Layer 10 of a small transformer language model trained on English Wikipedia (17 layers, counted from 0, width 128).
A neuron adds its activation times its output weights to the MLP's output. To switch it off is to set its activation to zero at one token and run the rest of the model.

Output weights of the MLP neurons that the questions are about. A number n stands for n times 0.0058.
n6: -23 14 5 -10 -25 23 -32 10 -9 24 36 28 -30 -32 -43 23 33 10 23 -12 -3 0 -4 -11 10 32 53 24 11 -15 24 40 1 -33 -24 -46 -37 2 -9 -34 7 -15 -34 -1 0 27 -20 0 -10 -14 -48 9 27 20 -6 10 -49 23 -8 -7 19 13 -14 46 19 11 27 -12 -24 27 -1 33 4 5 14 -5 25 -4 -60 4 -36 -13 55 -27 -45 17 -10 5 9 21 -25 55 33 13 -19 7 18 -8 16 1 -46 -35 16 -40 -20 11 40 -5 -23 28 -21 26 10 32 -32 -27 8 6 18 -9 16 4 -6 -11 -21 20 -9 21
n29: -40 16 13 6 -22 -35 -45 -43 19 -33 -8 5 -3 20 -17 5 24 32 -1 27 -13 -12 9 0 -6 -7 18 25 -4 -2 -36 -20 -9 -12 57 3 18 6 -37 24 2 12 -59 29 -18 31 -25 53 24 -25 -16 -10 7 0 10 50 47 13 9 -11 -23 9 11 -22 -27 3 -44 -9 13 4 -2 70 11 0 -36 30 14 25 -16 5 -10 -19 -13 47 -14 -25 -28 34 33 20 -1 37 11 -8 56 -33 -15 -10 49 9 23 45 -25 -29 -32 -8 -29 5 1 19 -26 -5 -2 -16 15 -20 -33 23 2 5 -11 -2 18 -41 -22 -7 4 -38
n69: 24 -1 -7 26 16 20 -44 22 -12 14 -41 0 -60 35 10 25 14 -45 37 8 0 -7 -21 -9 -22 32 -7 11 26 25 -21 -27 -20 25 -15 50 -64 15 22 3 14 -56 -64 -11 -49 35 -32 -56 -2 0 9 16 -4 -10 14 2 -33 -42 24 2 -18 -7 3 -6 -22 -13 -2 3 34 26 -83 8 -10 32 20 19 -14 18 47 -38 17 -24 -20 25 35 0 -11 40 -13 26 -47 29 -31 5 6 -1 64 -24 -2 47 29 -29 10 21 -24 -17 31 -3 -11 -28 -23 -7 -30 30 27 -24 18 32 43 10 -21 -1 -47 15 -7 2 37 68
n89: 21 -24 49 11 34 19 -10 -15 17 8 22 -21 25 -11 -7 -12 -7 -13 21 -1 -8 19 27 5 -27 35 42 8 -1 28 19 -14 2 3 21 -42 3 -16 41 8 13 -41 16 33 -26 -3 -14 -22 3 -1 -14 -16 12 20 10 13 -16 -5 -19 3 4 -6 -20 -28 13 -7 -8 28 24 18 50 -11 10 9 -5 31 -58 -1 24 -3 -22 3 -25 -1 2 7 5 -16 42 8 -16 -16 -12 6 24 -7 5 18 -17 1 19 -63 -13 -81 29 -7 -38 -7 18 17 37 35 -10 -11 -39 -9 22 -1 0 11 12 -29 39 1 -34 15 -59 -7
n118: -29 -13 4 -5 -34 -32 7 -36 14 25 -6 22 20 -5 -28 -2 -58 -13 29 32 21 -43 34 12 43 26 50 -6 30 -41 33 44 3 10 26 23 36 -17 -27 10 -26 16 15 -5 -20 25 11 5 -16 5 -30 57 45 27 -3 -2 -29 12 31 -8 -18 4 -24 -18 -35 -38 -1 -14 0 -1 36 12 -35 -20 -6 -2 -19 9 -54 -11 -12 19 13 10 -54 -28 4 3 -12 -10 -1 -39 -3 3 -34 -12 -12 26 -27 -2 -18 -15 -32 17 -1 -3 -4 51 59 37 6 15 7 38 6 -17 -30 -75 19 21 -10 26 43 -45 17 -11 48 -3
n148: 8 -14 13 36 27 -5 40 -24 29 -13 7 9 21 -7 -12 -42 -28 -5 -16 8 44 26 11 29 21 7 -64 0 -11 12 7 -85 -28 28 28 10 -57 -23 -25 22 20 12 2 94 8 11 33 -8 -32 38 -24 -14 40 4 49 -8 -2 6 -2 -47 0 -24 7 28 31 3 -8 -4 25 -2 -26 -27 -6 -46 -5 -14 8 20 8 2 -10 -5 -18 -21 -9 -8 9 -32 -26 -21 -11 -15 -5 -48 -8 24 -60 5 -26 -22 -17 -24 0 18 36 13 -17 15 37 10 15 7 29 66 39 10 -11 39 -41 22 33 -19 11 -21 -34 -18 14 -9
n166: -32 6 17 36 7 -13 -19 5 -44 -12 33 -12 4 6 13 -2 -4 29 19 -39 -2 13 15 -7 10 -1 35 -22 -32 10 -25 23 42 2 10 26 2 -26 -33 20 16 -36 -21 -17 4 -17 28 -22 -24 -33 9 -36 -21 4 -28 16 -8 -2 -22 -60 26 31 6 19 20 -27 8 -30 -15 -1 18 43 -24 62 25 30 -58 -27 30 2 -24 27 0 23 -10 -12 22 -9 -1 12 48 -41 -10 20 -16 -19 -58 -2 -15 17 18 -53 25 3 -14 57 -9 3 -47 22 33 -17 32 12 -5 -51 -2 -48 1 26 -16 16 42 -16 22 12 27 32
n242: 24 -21 19 12 -7 -14 -25 24 -17 -27 -22 20 -21 -8 17 -24 -2 -6 -32 -31 -14 -10 17 0 -13 9 -6 19 5 12 -1 17 26 13 -2 8 -31 -38 -10 -2 -33 -6 10 -48 49 -33 4 -24 9 -21 13 32 21 -17 30 14 8 10 5 -25 1 -11 0 12 -15 16 5 -24 13 -12 29 18 12 24 17 22 -18 -33 6 6 21 6 37 -27 -7 30 13 5 26 1 53 1 -20 36 5 -21 6 -20 25 -3 -7 32 -17 -19 5 13 -11 13 -34 -13 -15 -7 7 38 -26 9 -1 26 9 -9 -19 -5 -21 10 -6 -38 -30 1
n248: 48 -10 -16 -13 11 -62 4 -28 -4 11 -4 3 -11 -5 -57 14 8 -15 -38 22 -45 25 -17 -11 25 -17 -6 -38 -1 1 18 28 19 2 -3 -10 -2 -1 24 -14 53 -30 4 52 5 23 -2 28 -28 31 -21 32 45 44 -16 -41 57 -12 9 -10 11 -32 21 21 3 20 29 31 -9 -35 18 -49 -18 -35 -25 22 -7 -1 -26 -41 -26 -28 -26 -26 -37 -9 29 15 -1 32 17 17 6 22 4 -42 6 -11 21 -14 -33 48 -30 8 -8 -47 -41 36 39 -18 29 2 16 -24 3 -10 -5 -30 22 46 12 2 -2 8 4 28 29 2
n260: -8 -32 46 -1 19 3 -1 3 16 4 -45 12 -17 26 15 39 17 -8 -40 -4 -32 -6 9 16 18 -13 11 -11 -13 -12 -13 55 -1 -27 40 5 -28 -17 -6 -6 -4 -36 13 -33 -17 -46 -12 -25 30 -16 12 -10 5 38 -38 -11 16 -2 33 -3 34 -17 -4 -1 12 48 4 -9 9 -33 -19 52 3 -16 27 49 16 -14 -6 -5 -2 1 -3 17 -43 -18 -21 -1 19 -12 -16 -16 -13 0 14 12 1 -29 -19 3 18 -13 15 -11 19 -6 -51 15 -17 59 -10 28 -8 -2 -16 26 -6 20 22 -6 5 -16 25 21 19 -4 -10 67
n278: -20 -2 -12 -18 -31 18 21 7 28 20 9 42 -12 4 1 15 30 -54 -10 0 28 -2 -50 16 34 -19 20 11 12 -46 -10 -1 -19 40 -13 51 -4 34 -6 19 18 -47 -9 -9 4 32 35 20 -19 6 -20 0 71 10 4 -62 -26 31 -15 -23 -25 43 -43 -14 -8 -28 13 -5 -12 -31 0 25 -54 23 5 -37 34 5 -2 24 -5 3 -18 -7 -20 -5 67 -22 34 -32 -21 19 -43 -21 -7 52 -18 50 6 -5 -6 -7 -18 -30 35 4 -22 -22 -1 40 16 -16 26 4 10 72 -36 -20 -12 -56 1 4 -25 15 4 -41 -33 -3
n355: 38 -17 24 36 -6 24 2 10 11 34 18 6 9 45 45 1 -21 40 -20 -39 -1 -42 -37 -20 8 23 28 20 -23 -31 13 37 53 45 -6 10 49 2 6 21 16 -1 24 10 9 -11 -26 -29 -28 -39 -54 44 -3 -20 -3 -7 -42 -18 -55 38 -4 22 3 -66 6 -16 -43 58 39 -1 -32 40 18 -9 -45 49 60 11 7 -15 13 -27 -20 -3 8 26 30 26 -33 -25 -38 13 46 8 -21 -28 -7 -30 -33 8 18 -53 -6 -39 7 -29 -27 8 2 -17 9 13 -14 -19 -31 19 -1 27 -4 89 -20 -6 -63 20 -35 19 -32 -18
n363: 60 -4 -1 15 -36 -8 -5 1 2 14 -16 35 -14 15 -21 -15 36 14 28 22 19 -20 -20 -6 35 9 -31 3 0 4 56 19 -32 -31 -31 -18 24 11 -45 8 -34 -19 -17 5 -9 21 -11 27 -17 16 -14 -3 -10 -6 -37 3 -5 11 15 4 -24 -7 13 -21 36 -8 -1 9 17 28 36 -45 20 8 -15 22 -6 8 15 -38 32 -27 10 -12 -30 -37 -12 -19 -1 32 -14 20 -21 21 21 18 23 -45 -9 2 40 -54 -14 -25 -19 12 5 5 42 -7 25 51 -23 -21 -16 41 30 44 -45 -26 -18 -26 16 26 9 2 -43 16
n376: 57 -16 0 4 -23 -81 -4 16 -29 -6 36 1 22 9 18 -20 -25 7 -35 44 -61 11 39 -36 4 31 -48 5 31 -10 -24 13 -17 -10 -6 15 35 12 20 -15 -14 -30 -44 -4 10 11 -10 21 -38 17 5 4 17 -10 -32 -7 19 25 -14 -11 -2 -17 -11 -43 27 37 51 2 14 -1 12 -10 2 0 -6 -12 5 9 2 16 -32 26 -17 -45 -13 47 5 -18 20 47 -28 -9 -3 26 21 -35 -12 -42 -37 8 4 22 1 28 26 2 -10 -16 17 19 33 -8 -58 43 5 -9 10 41 2 19 -42 23 -18 -2 14 2 21 28
n421: -66 10 -24 -33 30 3 13 8 10 -24 -27 5 3 13 40 -33 5 -20 -32 -17 16 -20 -7 4 27 -35 5 -62 0 44 22 -36 1 30 5 -19 22 5 -14 -40 26 -16 32 -23 -29 14 43 -50 36 44 -21 63 41 7 -10 -5 30 4 -2 20 32 -11 -46 14 45 6 -8 -3 -1 -14 13 -11 -42 19 -23 -22 -25 -25 4 1 12 -12 3 1 9 10 18 9 -44 -13 -9 13 4 -40 29 -9 37 20 23 23 25 9 -13 28 65 16 -5 -5 20 6 -7 6 -11 1 -29 4 -2 8 -6 -10 -4 -19 49 -17 47 -20 13 -30
n458: -2 -2 5 -24 11 -31 9 2 35 -2 43 7 -36 -10 -31 -14 27 1 11 -32 -14 26 -29 22 -20 27 22 -7 -20 2 16 -31 4 48 -8 50 -26 -30 40 34 62 -4 -33 -49 39 -13 8 13 -15 -25 10 3 5 18 -48 -20 60 -51 7 12 13 -12 -3 -4 -41 -23 38 35 11 23 0 -19 14 -21 -9 -5 -46 11 59 28 4 19 14 -23 7 39 -41 -43 -15 29 -32 -12 -1 3 44 -27 28 6 -18 -42 33 -12 -11 -44 32 -11 -20 14 0 14 19 37 -52 -7 -18 15 -20 15 -22 -3 -12 -17 -24 24 -22 -20 25 -16

Each question names a token from some text and the token that comes next. It shows the activations a of the neurons there, in the order above. A number n stands for n times 0.097.

Then comes g, the gradient of the next token's log-probability with respect to the MLP's output, scaled to length 1. A neuron's effect is roughly proportional to its activation times (output weights . g). A number n stands for n times 0.0039.

" measures", then " taken"
a: -1 0 0 0 73 -1 0 -1 -2 0 0 0 21 18 0 0
g: -12 -34 -7 16 38 31 23 31 0 -21 18 17 22 -36 -5 13 0 -12 14 0 1 -18 -4 0 -10 17 -7 -5 45 -18 33 -14 -17 12 -15 -20 12 3 37 -13 -13 4 64 -9 -11 24 -2 -2 31 -10 -7 17 32 -3 -5 -24 -11 -18 -13 -41 3 22 9 -9 -20 5 -12 17 -10 -34 -7 35 16 -1 -13 -4 23 1 -12 27 -29 -45 14 12 -15 16 -17 13 -17 40 -45 -29 14 -1 -62 -57 21 23 -9 15 -13 -8 -1 13 2 55 27 0 0 -11 -8 4 -22 16 -15 -54 40 -1 0 17 -3 -27 9 -53 21 33 1 -17
Switching off which neuron hurts the next token most? n118

"usion", then " to"
a: 1 0 0 0 23 0 8 38 14 -1 0 0 35 -2 0 0
g: 55 -34 13 6 -6 -12 17 -4 -40 -5 22 -3 -24 -6 -37 -6 -25 25 -48 8 -12 39 12 -1 -20 0 23 46 25 -14 14 15 12 -16 -29 18 -13 26 -25 3 35 -23 2 25 -23 6 16 32 8 3 -8 -10 5 -42 10 20 23 -66 -52 -23 -12 3 15 -34 10 31 47 5 -25 -16 11 -1 14 12 22 4 7 1 -8 -14 27 -34 3 -2 4 -17 5 14 1 5 24 -24 9 -2 -6 -15 3 49 -13 -18 27 -38 0 15 11 1 -4 -23 -51 22 -5 -33 -7 -19 -2 10 26 40 7 1 3 19 -20 -48 -10 20 -4 38
Which neuron, switched off, raises the next token's probability most? n118

" ben", then "ef"
a: 0 0 0 24 0 0 8 -2 0 0 0 0 0 0 0 0
g: -8 -14 -10 -11 -7 -35 -23 -7 39 42 -10 -17 33 -4 8 -9 24 50 -2 10 28 -16 1 32 -8 -24 27 25 -4 -43 3 -5 -11 -17 15 -15 35 47 35 -5 -17 -19 35 -19 -20 -36 -13 2 26 -6 -7 13 -6 7 35 11 1 -34 -28 -41 -19 -19 -18 20 -18 -3 5 29 -11 24 37 -36 27 25 -27 12 -48 64 1 -2 48 5 23 -6 -20 8 -28 -11 4 -3 -23 14 23 -7 -1 29 -27 -30 32 8 11 -23 -33 2 -8 6 -6 -32 7 10 -13 6 -27 -10 -9 -2 -15 -3 6 10 36 -11 -25 -13 49 -11 13 -23
Switching off which neuron hurts the next token most? n89

" and", then " Mix"
a: 0 0 -1 30 0 19 -1 -1 0 0 -1 0 0 -1 37 1
g: -15 28 4 -1 -25 19 26 -45 7 0 -1 -19 35 -32 -9 -15 -31 -45 -47 4 31 -10 19 23 -25 -24 -4 -8 -5 -19 29 -12 -12 -13 28 0 -22 -17 -43 28 16 -11 -6 7 1 -18 -2 23 -4 23 -14 12 27 -6 0 -26 -19 20 15 -9 20 -13 5 19 21 13 10 -10 14 -68 28 6 14 -10 4 32 15 -3 30 -10 -26 4 -5 -21 26 0 -13 -20 16 -59 11 15 23 49 -1 -16 -35 26 17 21 -37 5 -22 0 -11 32 -26 11 17 14 13 7 -6 -29 4 75 -21 13 42 -7 -21 -20 41 -9 2 17 -16 -11
Which two neurons, each switched off alone, lower its probability most, in order? n148, n421

"ably", then " del"
a: -2 12 0 4 0 0 -1 -1 0 0 0 0 56 0 0 0
g: 24 -6 25 4 2 1 3 -21 -37 -6 15 -11 -12 42 4 14 -25 8 17 -50 11 10 -5 1 -15 -2 -49 -30 -9 11 -19 -22 -31 -10 -42 6 -12 -11 -4 1 -39 18 -15 14 -1 30 21 18 20 22 -7 -16 25 14 -25 -12 7 -7 -11 -3 -15 51 -32 16 -28 7 2 -6 -18 11 11 -47 11 -29 35 9 4 23 33 19 6 -11 28 -26 -20 -47 14 26 15 -34 -34 21 -23 -26 60 25 -30 10 19 5 -21 -15 -41 -9 35 16 5 12 36 -9 -18 -23 4 41 22 6 30 -7 23 13 -2 -3 43 42 6 0 -29 -15
Switching off which neuron hurts the next token most? n363

" that", then " is"
a: 2 0 0 0 0 0 2 0 9 23 3 0 50 42 12 0
g: -30 7 12 -22 -32 40 -7 -47 0 -4 -16 -3 17 15 9 -22 8 -35 -2 21 -18 -30 25 -12 8 -25 -40 33 -44 -25 -16 22 18 6 -2 -3 11 -13 -23 32 33 40 -50 12 12 -17 17 -25 -1 18 -12 -22 13 -19 0 25 -9 39 33 -7 -19 22 -3 19 -25 -15 0 22 -28 -26 -23 -1 -1 -11 -3 25 28 17 30 -4 -17 19 -2 41 20 -28 -35 5 -15 -34 0 17 20 13 -21 -17 0 -3 -5 19 37 9 13 43 16 -52 -13 -1 6 30 19 43 -21 -36 52 37 10 -2 -10 -14 -15 -28 7 18 -14 -25 6 8
Switching off which neuron hurts the next token most? n260

" (", then "Al"
a: -2 0 0 0 0 26 0 0 3 18 84 -2 0 0 -1 2
g: 43 -3 -11 -42 -35 11 17 0 8 7 -5 -8 -5 45 15 12 10 5 11 53 -9 -18 -33 13 -10 15 -10 17 5 38 -3 -27 -3 -5 4 2 26 -8 57 -30 32 12 -36 -3 18 14 27 24 -20 -9 -1 -1 35 18 -43 13 9 -26 0 -43 -11 2 -15 28 -28 -1 -30 -23 11 46 -4 -6 -22 -13 -7 27 3 -40 -8 20 43 16 -24 -22 -3 -18 -1 9 -1 24 -26 -2 -35 -36 19 2 1 2 -16 16 10 -58 23 -2 34 -18 -8 5 -9 21 12 -36 20 -9 -3 7 -1 6 11 10 35 -76 -20 24 -17 -9 -6 1
Which two neurons, each switched off alone, lower its probability most, in order? n278, n148

"*", then "*"
a: 15 17 0 0 0 0 -1 -1 0 -1 -2 -2 2 9 -1 0
g: -4 63 11 4 13 -19 44 44 -22 4 -7 -16 1 -28 -31 47 -34 -18 -1 -11 11 26 10 -1 -25 16 3 -33 -3 -20 -8 -15 12 -27 11 12 -19 -17 -27 52 -15 21 -11 3 19 15 -8 -20 21 8 -35 -7 12 -25 36 6 -1 -4 12 13 28 -64 18 12 -26 28 14 22 -29 10 36 -7 -3 -35 35 7 34 -17 -2 6 1 -23 -22 -51 -19 -5 -10 -9 -16 -4 10 18 51 19 17 -22 -19 19 -15 2 -49 16 -10 20 -21 11 -17 -2 6 11 -20 12 -8 -16 -11 -1 -11 7 -19 19 -40 30 12 -7 20 -8 59 -12
Switching off which neuron hurts the next token most? n6

"\"", then " |"
a: -2 0 -2 -1 0 39 4 1 44 -1 -2 0 56 31 38 6
g: -8 -14 -23 23 -20 -21 -5 16 16 0 1 -12 2 15 22 37 9 35 -2 -35 -30 31 5 6 -18 29 -24 -8 0 4 -23 4 6 -21 -40 3 -33 -7 3 24 0 -12 31 -21 -24 48 -67 28 13 11 -13 29 -22 4 -23 28 65 -39 15 -39 10 7 2 -23 -43 13 -11 -4 -25 -37 9 -10 6 -45 2 45 -46 7 26 24 -40 33 1 14 -4 4 -20 23 -35 -16 19 12 18 35 -7 15 2 11 -6 21 -16 17 -14 4 18 -5 3 6 4 -12 31 14 -5 3 26 0 -13 -20 -43 29 -18 3 -10 7 34 28 4 -18
Which two neurons, each switched off alone, lower its probability most, in order? n248, n376

"I", then " finally"
a: 0 0 0 0 0 0 27 0 5 0 0 -1 -1 34 16 0
g: 12 -26 -31 21 15 3 64 22 -11 -30 -22 -7 0 -22 -7 39 8 -11 4 -17 -6 -12 -28 9 7 9 -13 10 -3 -45 -49 6 13 -3 -47 26 12 -7 5 -5 -6 -6 -3 11 34 15 -8 -26 51 -28 30 4 -24 -22 -20 -9 16 -22 -34 9 36 17 24 33 -25 21 33 -17 -47 -1 -29 58 -1 -16 9 3 -7 19 20 -1 14 -41 18 23 -10 -6 -13 3 -13 15 11 -9 3 -7 -2 34 34 21 1 -54 5 12 -30 12 -2 -8 35 -26 2 11 -23 8 0 36 0 -67 -1 -8 16 -7 -1 31 0 -4 26 -27 -2 17
Switching off which neuron hurts the next token most? n166

"t", then " Kn"
a: 0 0 0 0 0 6 0 0 0 27 0 -1 0 55 31 0
g: -17 -16 6 11 -28 -29 -20 -10 -12 12 16 10 33 -12 50 -33 -13 -6 -30 31 -26 22 38 22 33 -47 -9 -14 -12 -18 -8 0 -29 -18 -20 20 0 15 41 -22 17 3 -40 12 -20 -10 -4 0 -13 10 -29 -6 20 -1 -39 16 -36 -4 -10 21 36 4 4 -18 6 -17 30 -30 22 26 5 -15 -19 10 28 28 -86 8 50 9 1 -6 27 -15 6 -22 17 -22 -19 22 -32 2 -10 -11 12 16 -23 -5 12 33 -6 14 16 -1 -10 -21 16 -30 -20 48 13 -22 8 -3 43 20 -13 19 -5 38 -4 -23 39 11 -3 7 6 1
Which two neurons, each switched off alone, lower its probability most, in order? n376, n421

"-", then "hold"
a: 0 0 0 29 0 -1 0 0 -2 3 0 16 22 0 -1 0
g: 44 -36 1 37 -20 -16 0 -48 -26 10 12 -25 11 -14 15 -11 44 -9 -21 26 -17 -15 35 5 6 8 33 34 32 -11 -4 -9 -15 -7 -6 -21 -13 12 -18 4 -10 16 37 -12 -21 -25 30 -24 19 25 -42 -8 1 27 16 -7 -30 28 6 -17 24 15 47 -21 -29 1 -32 12 12 6 -3 -37 -24 -82 39 -15 -13 -37 -36 -8 21 1 22 14 10 9 -10 30 17 -2 -4 2 4 -34 -4 31 26 -17 17 14 9 -7 11 -38 -3 17 2 10 -24 -14 0 11 0 -9 -17 -3 -3 59 -4 12 -7 36 -10 -10 38 3 -10 -28
Which two neurons, each switched off alone, lower its probability most, in order? n89, n363

"/", then "A"
a: 0 0 1 22 -1 -1 0 0 23 0 0 0 0 -1 0 22
g: -19 0 36 11 28 47 52 -1 35 8 -10 -22 -27 26 2 19 35 -17 22 -7 12 -26 28 2 13 -13 11 4 -30 -39 31 23 26 -50 23 8 -27 -6 -15 -8 27 -6 -36 2 6 -3 -42 17 62 15 10 -33 4 -11 -15 -6 4 23 -17 41 37 -13 -28 -29 -10 -4 21 -40 16 9 -3 -16 -6 -6 7 16 -1 12 -34 -9 13 -24 -12 -15 5 7 7 18 -1 -43 -41 43 22 -24 -8 12 -29 15 19 -6 7 -10 18 18 -6 34 -10 1 -7 27 0 -35 7 15 -34 -30 -31 -25 -14 -18 -4 5 5 9 35 -8 -14 -44
Which neuron, switched off, raises the next token's probability most? n248

"I", then " Love"
a: 0 -2 0 0 0 0 3 0 0 0 0 0 0 42 17 0
g: 4 -43 19 -29 -5 29 17 25 -24 -12 -30 0 14 -6 -34 -4 34 14 -28 15 -20 -4 -16 5 4 -4 -32 17 20 21 -41 -1 2 33 -9 14 -29 52 11 20 19 -11 -2 1 64 13 -29 3 -17 -6 10 47 20 13 4 -52 22 -9 2 -18 -8 14 -34 17 19 21 -10 -5 4 5 6 47 13 3 -17 17 19 11 -12 -3 -15 -8 11 4 4 37 27 0 -7 -11 -2 -29 4 -11 -17 37 -4 -14 11 8 -4 -1 14 2 25 -31 20 18 -47 8 33 -11 -34 25 -85 -7 -15 -31 14 -11 -49 -35 8 3 17 -17 -12 0
Switching off which neuron hurts the next token most? n376

"own", then " Ant"
a: -1 -2 0 0 0 0 30 -1 0 0 0 0 0 0 0 -1
g: -15 3 -15 -19 2 10 4 -4 -5 -16 -14 7 12 -44 -17 -1 34 -18 -8 -18 4 -8 -42 -3 -34 19 -12 -10 28 36 -60 7 55 18 5 22 -26 3 -16 4 -23 27 -13 -31 -14 -18 24 33 5 -16 10 2 -2 -13 36 -9 36 17 -11 -3 42 -7 -20 47 29 31 -4 0 -35 -8 5 56 13 -11 13 -13 19 20 -12 17 -21 -15 22 32 15 6 3 9 -36 -31 -6 -13 -33 -3 19 1 24 14 -23 -27 -32 6 31 30 -2 -31 -5 4 -20 -2 32 -30 28 5 -32 2 16 -52 9 0 -21 -33 37 3 -23 2 11 44
Switching off which neuron hurts the next token most? n166

"id", then "/"
a: 0 0 23 -2 0 -1 0 38 0 0 0 0 0 1 0 0
g: -41 -28 -5 23 -17 -33 53 -24 3 -17 -19 -9 2 -9 7 -13 -33 19 -4 -16 4 -18 2 26 -14 35 25 -6 38 -16 -11 18 -4 -6 20 31 3 0 5 38 -8 10 -12 -6 -1 -10 -28 22 40 -37 -56 -31 1 3 11 17 -7 8 6 20 1 4 54 -2 -1 13 18 -20 -5 -24 38 -46 -12 -32 14 -15 25 -9 -14 3 -3 -12 -11 -15 -22 11 18 49 -16 18 64 13 22 47 -21 21 -34 9 26 -14 -1 -6 -19 13 -6 8 -13 -8 8 18 -36 20 -4 -46 13 39 -47 19 -8 -15 -45 2 -5 -1 3 14 21 -8
Switching off which neuron hurts the next token most? n242

"ve", then " Be"
a: 0 12 0 0 0 0 0 0 0 16 0 -1 0 6 18 0
g: -16 20 -6 -7 -16 24 -23 -20 -41 48 -10 35 45 1 25 -14 12 -2 -26 -13 -34 25 7 10 -4 -15 -39 -16 -15 -33 11 30 -18 -18 21 18 -45 -46 23 20 -28 -5 -19 41 37 10 9 14 21 -12 -27 -2 -11 -23 0 -1 9 -22 -1 11 -33 13 -3 8 8 32 -1 -27 -17 -26 21 12 -2 -68 -26 5 -12 -13 41 -18 5 4 26 20 36 17 -6 -21 5 -2 -31 4 -2 11 3 22 -8 8 28 14 9 16 62 0 28 -19 13 5 -24 9 28 -20 -18 21 24 18 -18 5 12 -23 30 -51 22 12 -30 -20 -19 4
Switching off which neuron hurts the next token most? n260

" Wilson", then ":"
a: 0 0 67 -2 0 28 2 21 -2 0 0 0 -1 -2 0 0
g: 8 -20 43 -31 -11 35 -1 -7 -1 24 -15 30 42 0 1 -18 -1 32 -30 7 -6 3 9 -13 14 -57 -21 38 -10 31 -42 -15 18 -18 25 3 -15 24 1 -10 6 22 -15 28 4 -14 -6 9 -9 -4 -63 3 19 26 28 9 30 3 16 -15 -19 -10 18 -7 20 -5 -25 -20 13 45 29 -30 31 14 -14 -17 -9 -24 -3 21 5 -43 -16 -7 -10 2 -10 -35 5 -7 5 3 32 33 -11 7 -30 34 -18 0 5 -8 -5 -25 7 -61 -46 -22 0 21 10 16 -17 22 2 33 33 9 -36 -15 -51 27 -6 -7 45 -1 -10 7
Switching off which neuron hurts the next token most? n148

" \"", then "An"
a: -1 0 0 0 0 0 -1 0 68 19 2 0 0 19 -1 35
g: 23 0 -18 15 39 19 19 40 -9 -6 -17 -38 -55 10 -23 55 1 -18 25 17 3 14 -14 -5 0 -11 0 1 -1 -46 20 6 9 -28 -18 -7 6 31 -2 29 21 -24 35 17 9 -6 3 -4 -12 28 17 -3 4 38 -12 24 38 0 17 -19 7 21 21 21 -63 11 -8 0 8 -12 3 14 -39 -34 3 -27 2 -10 13 24 29 -17 -23 -15 -18 -21 26 42 0 -24 2 37 20 -7 -24 18 -22 -5 -46 -2 -3 -58 -15 30 17 9 35 -11 -30 -5 24 -10 -32 -18 7 -9 -38 6 9 -8 4 -9 5 40 -12 -33 -39 -1
Switching off which neuron hurts the next token most? n248

" rec", then "ti"
a: 0 7 0 0 -1 0 -1 6 -2 -1 0 0 -1 15 20 0
g: -16 -7 27 42 26 2 -2 6 -35 -17 3 -3 3 -28 -13 -6 -17 8 5 -41 26 37 -22 13 -17 -10 -38 -29 8 53 -25 4 9 33 14 -3 -12 -16 8 -1 -6 11 1 14 2 15 38 -8 17 31 25 11 -27 -1 31 -11 3 19 -52 33 -39 13 14 5 54 -15 -7 -5 7 -46 5 24 7 -4 -1 -20 46 -57 30 1 12 -8 -24 -17 6 0 -27 43 -11 -33 -36 -25 -28 7 -15 9 29 33 18 -36 -12 11 1 2 6 -21 5 31 34 1 13 13 -11 -1 4 -24 0 -44 -29 -7 6 0 3 28 -54 13 7 2
Switching off which neuron hurts the next token most? n421

"\n", then "17"
a: -1 0 0 9 0 0 0 2 27 -1 35 -1 32 -1 1 5
g: -12 27 -3 2 15 40 -8 2 -9 -27 11 -29 16 8 6 24 4 -25 18 -42 15 25 6 8 16 -21 30 -10 -12 33 -26 19 -27 -24 -17 4 -19 -14 15 -13 3 -12 14 24 -18 17 -5 -30 -32 -31 -14 -24 35 8 -29 13 9 -18 -7 9 53 -33 -12 -14 17 -37 -29 -4 3 10 -20 3 32 25 4 14 -36 42 29 22 -26 0 31 -12 14 -48 7 -16 -1 27 -10 18 -14 31 -6 -23 24 8 -9 6 -5 6 -15 20 -4 -19 29 -17 -33 21 4 70 -7 41 -16 9 17 -27 -25 9 57 -15 -1 -40 -2 -45 -6 18
Switching off which neuron hurts the next token most? n89

" group", then " of"
a: -1 47 0 0 0 0 0 -2 0 0 26 0 0 -1 0 0
g: -26 -27 0 6 -9 20 -20 36 -22 -18 4 -25 9 -13 -31 0 -24 28 -22 6 21 43 10 -43 22 62 10 25 -36 -1 38 -28 -3 36 3 -9 -23 4 -31 41 24 6 -11 48 -27 42 -8 -10 13 21 -3 4 -11 29 -35 -33 0 0 26 -19 -18 -20 -39 -4 -21 -23 -26 48 -17 2 10 13 -8 -26 6 -11 22 21 -22 13 8 -6 -35 -29 -35 -13 16 8 26 34 6 18 29 -27 5 -11 -22 16 11 -2 29 12 31 -7 -20 27 -23 23 19 -7 44 -24 16 -8 -3 -6 11 -11 -30 -4 -7 -1 -31 12 6 29 -10 -31
Switching off which neuron hurts the next token most? n29

" was", then " able"
a: 0 0 0 0 -2 1 0 0 0 8 22 -2 29 -2 0 0
g: 5 -7 -7 42 6 14 -21 16 20 15 6 3 -13 -16 -16 1 -12 29 8 -23 -16 -10 3 -5 -16 -23 46 14 -1 11 30 -26 23 17 16 25 -14 24 10 -30 -3 -35 4 16 -15 7 3 40 -3 3 27 -16 37 -21 16 2 -12 41 -40 -6 21 3 -7 23 -6 3 9 -32 -38 -25 40 -34 -53 3 -42 23 -40 55 23 -26 0 -17 -15 -9 -30 -18 29 30 25 19 35 -10 -2 -15 26 14 -36 -30 22 11 -21 18 16 -37 -6 27 -14 11 8 15 4 19 -34 19 -28 -32 -14 20 15 -7 36 7 -25 -6 -28 6 -25 -45
Switching off which neuron hurts the next token most? n278

"ir", then "."
a: 0 0 0 0 0 -1 -1 39 -1 17 0 0 2 8 -1 0
g: -17 -23 45 -35 21 -23 -6 -32 17 21 -5 24 18 25 13 -43 -2 -17 24 -60 2 -11 -28 -15 19 -34 18 -21 -21 9 -40 29 5 17 -12 -14 -15 -3 8 -40 35 -16 15 -33 29 -28 -28 22 0 29 -29 22 -33 8 27 1 1 21 22 27 -1 8 45 11 14 27 14 -1 22 14 -26 -22 -21 -1 26 -28 -28 -33 -15 -7 37 -24 25 -9 -19 2 32 4 44 5 7 44 -42 5 -13 9 20 -15 -3 0 4 37 -34 41 -11 6 -23 -7 -8 -3 25 -10 26 12 -12 5 13 -4 0 -8 -15 -15 -44 0 32 9 -10 -3
Switching off which neuron hurts the next token most? n242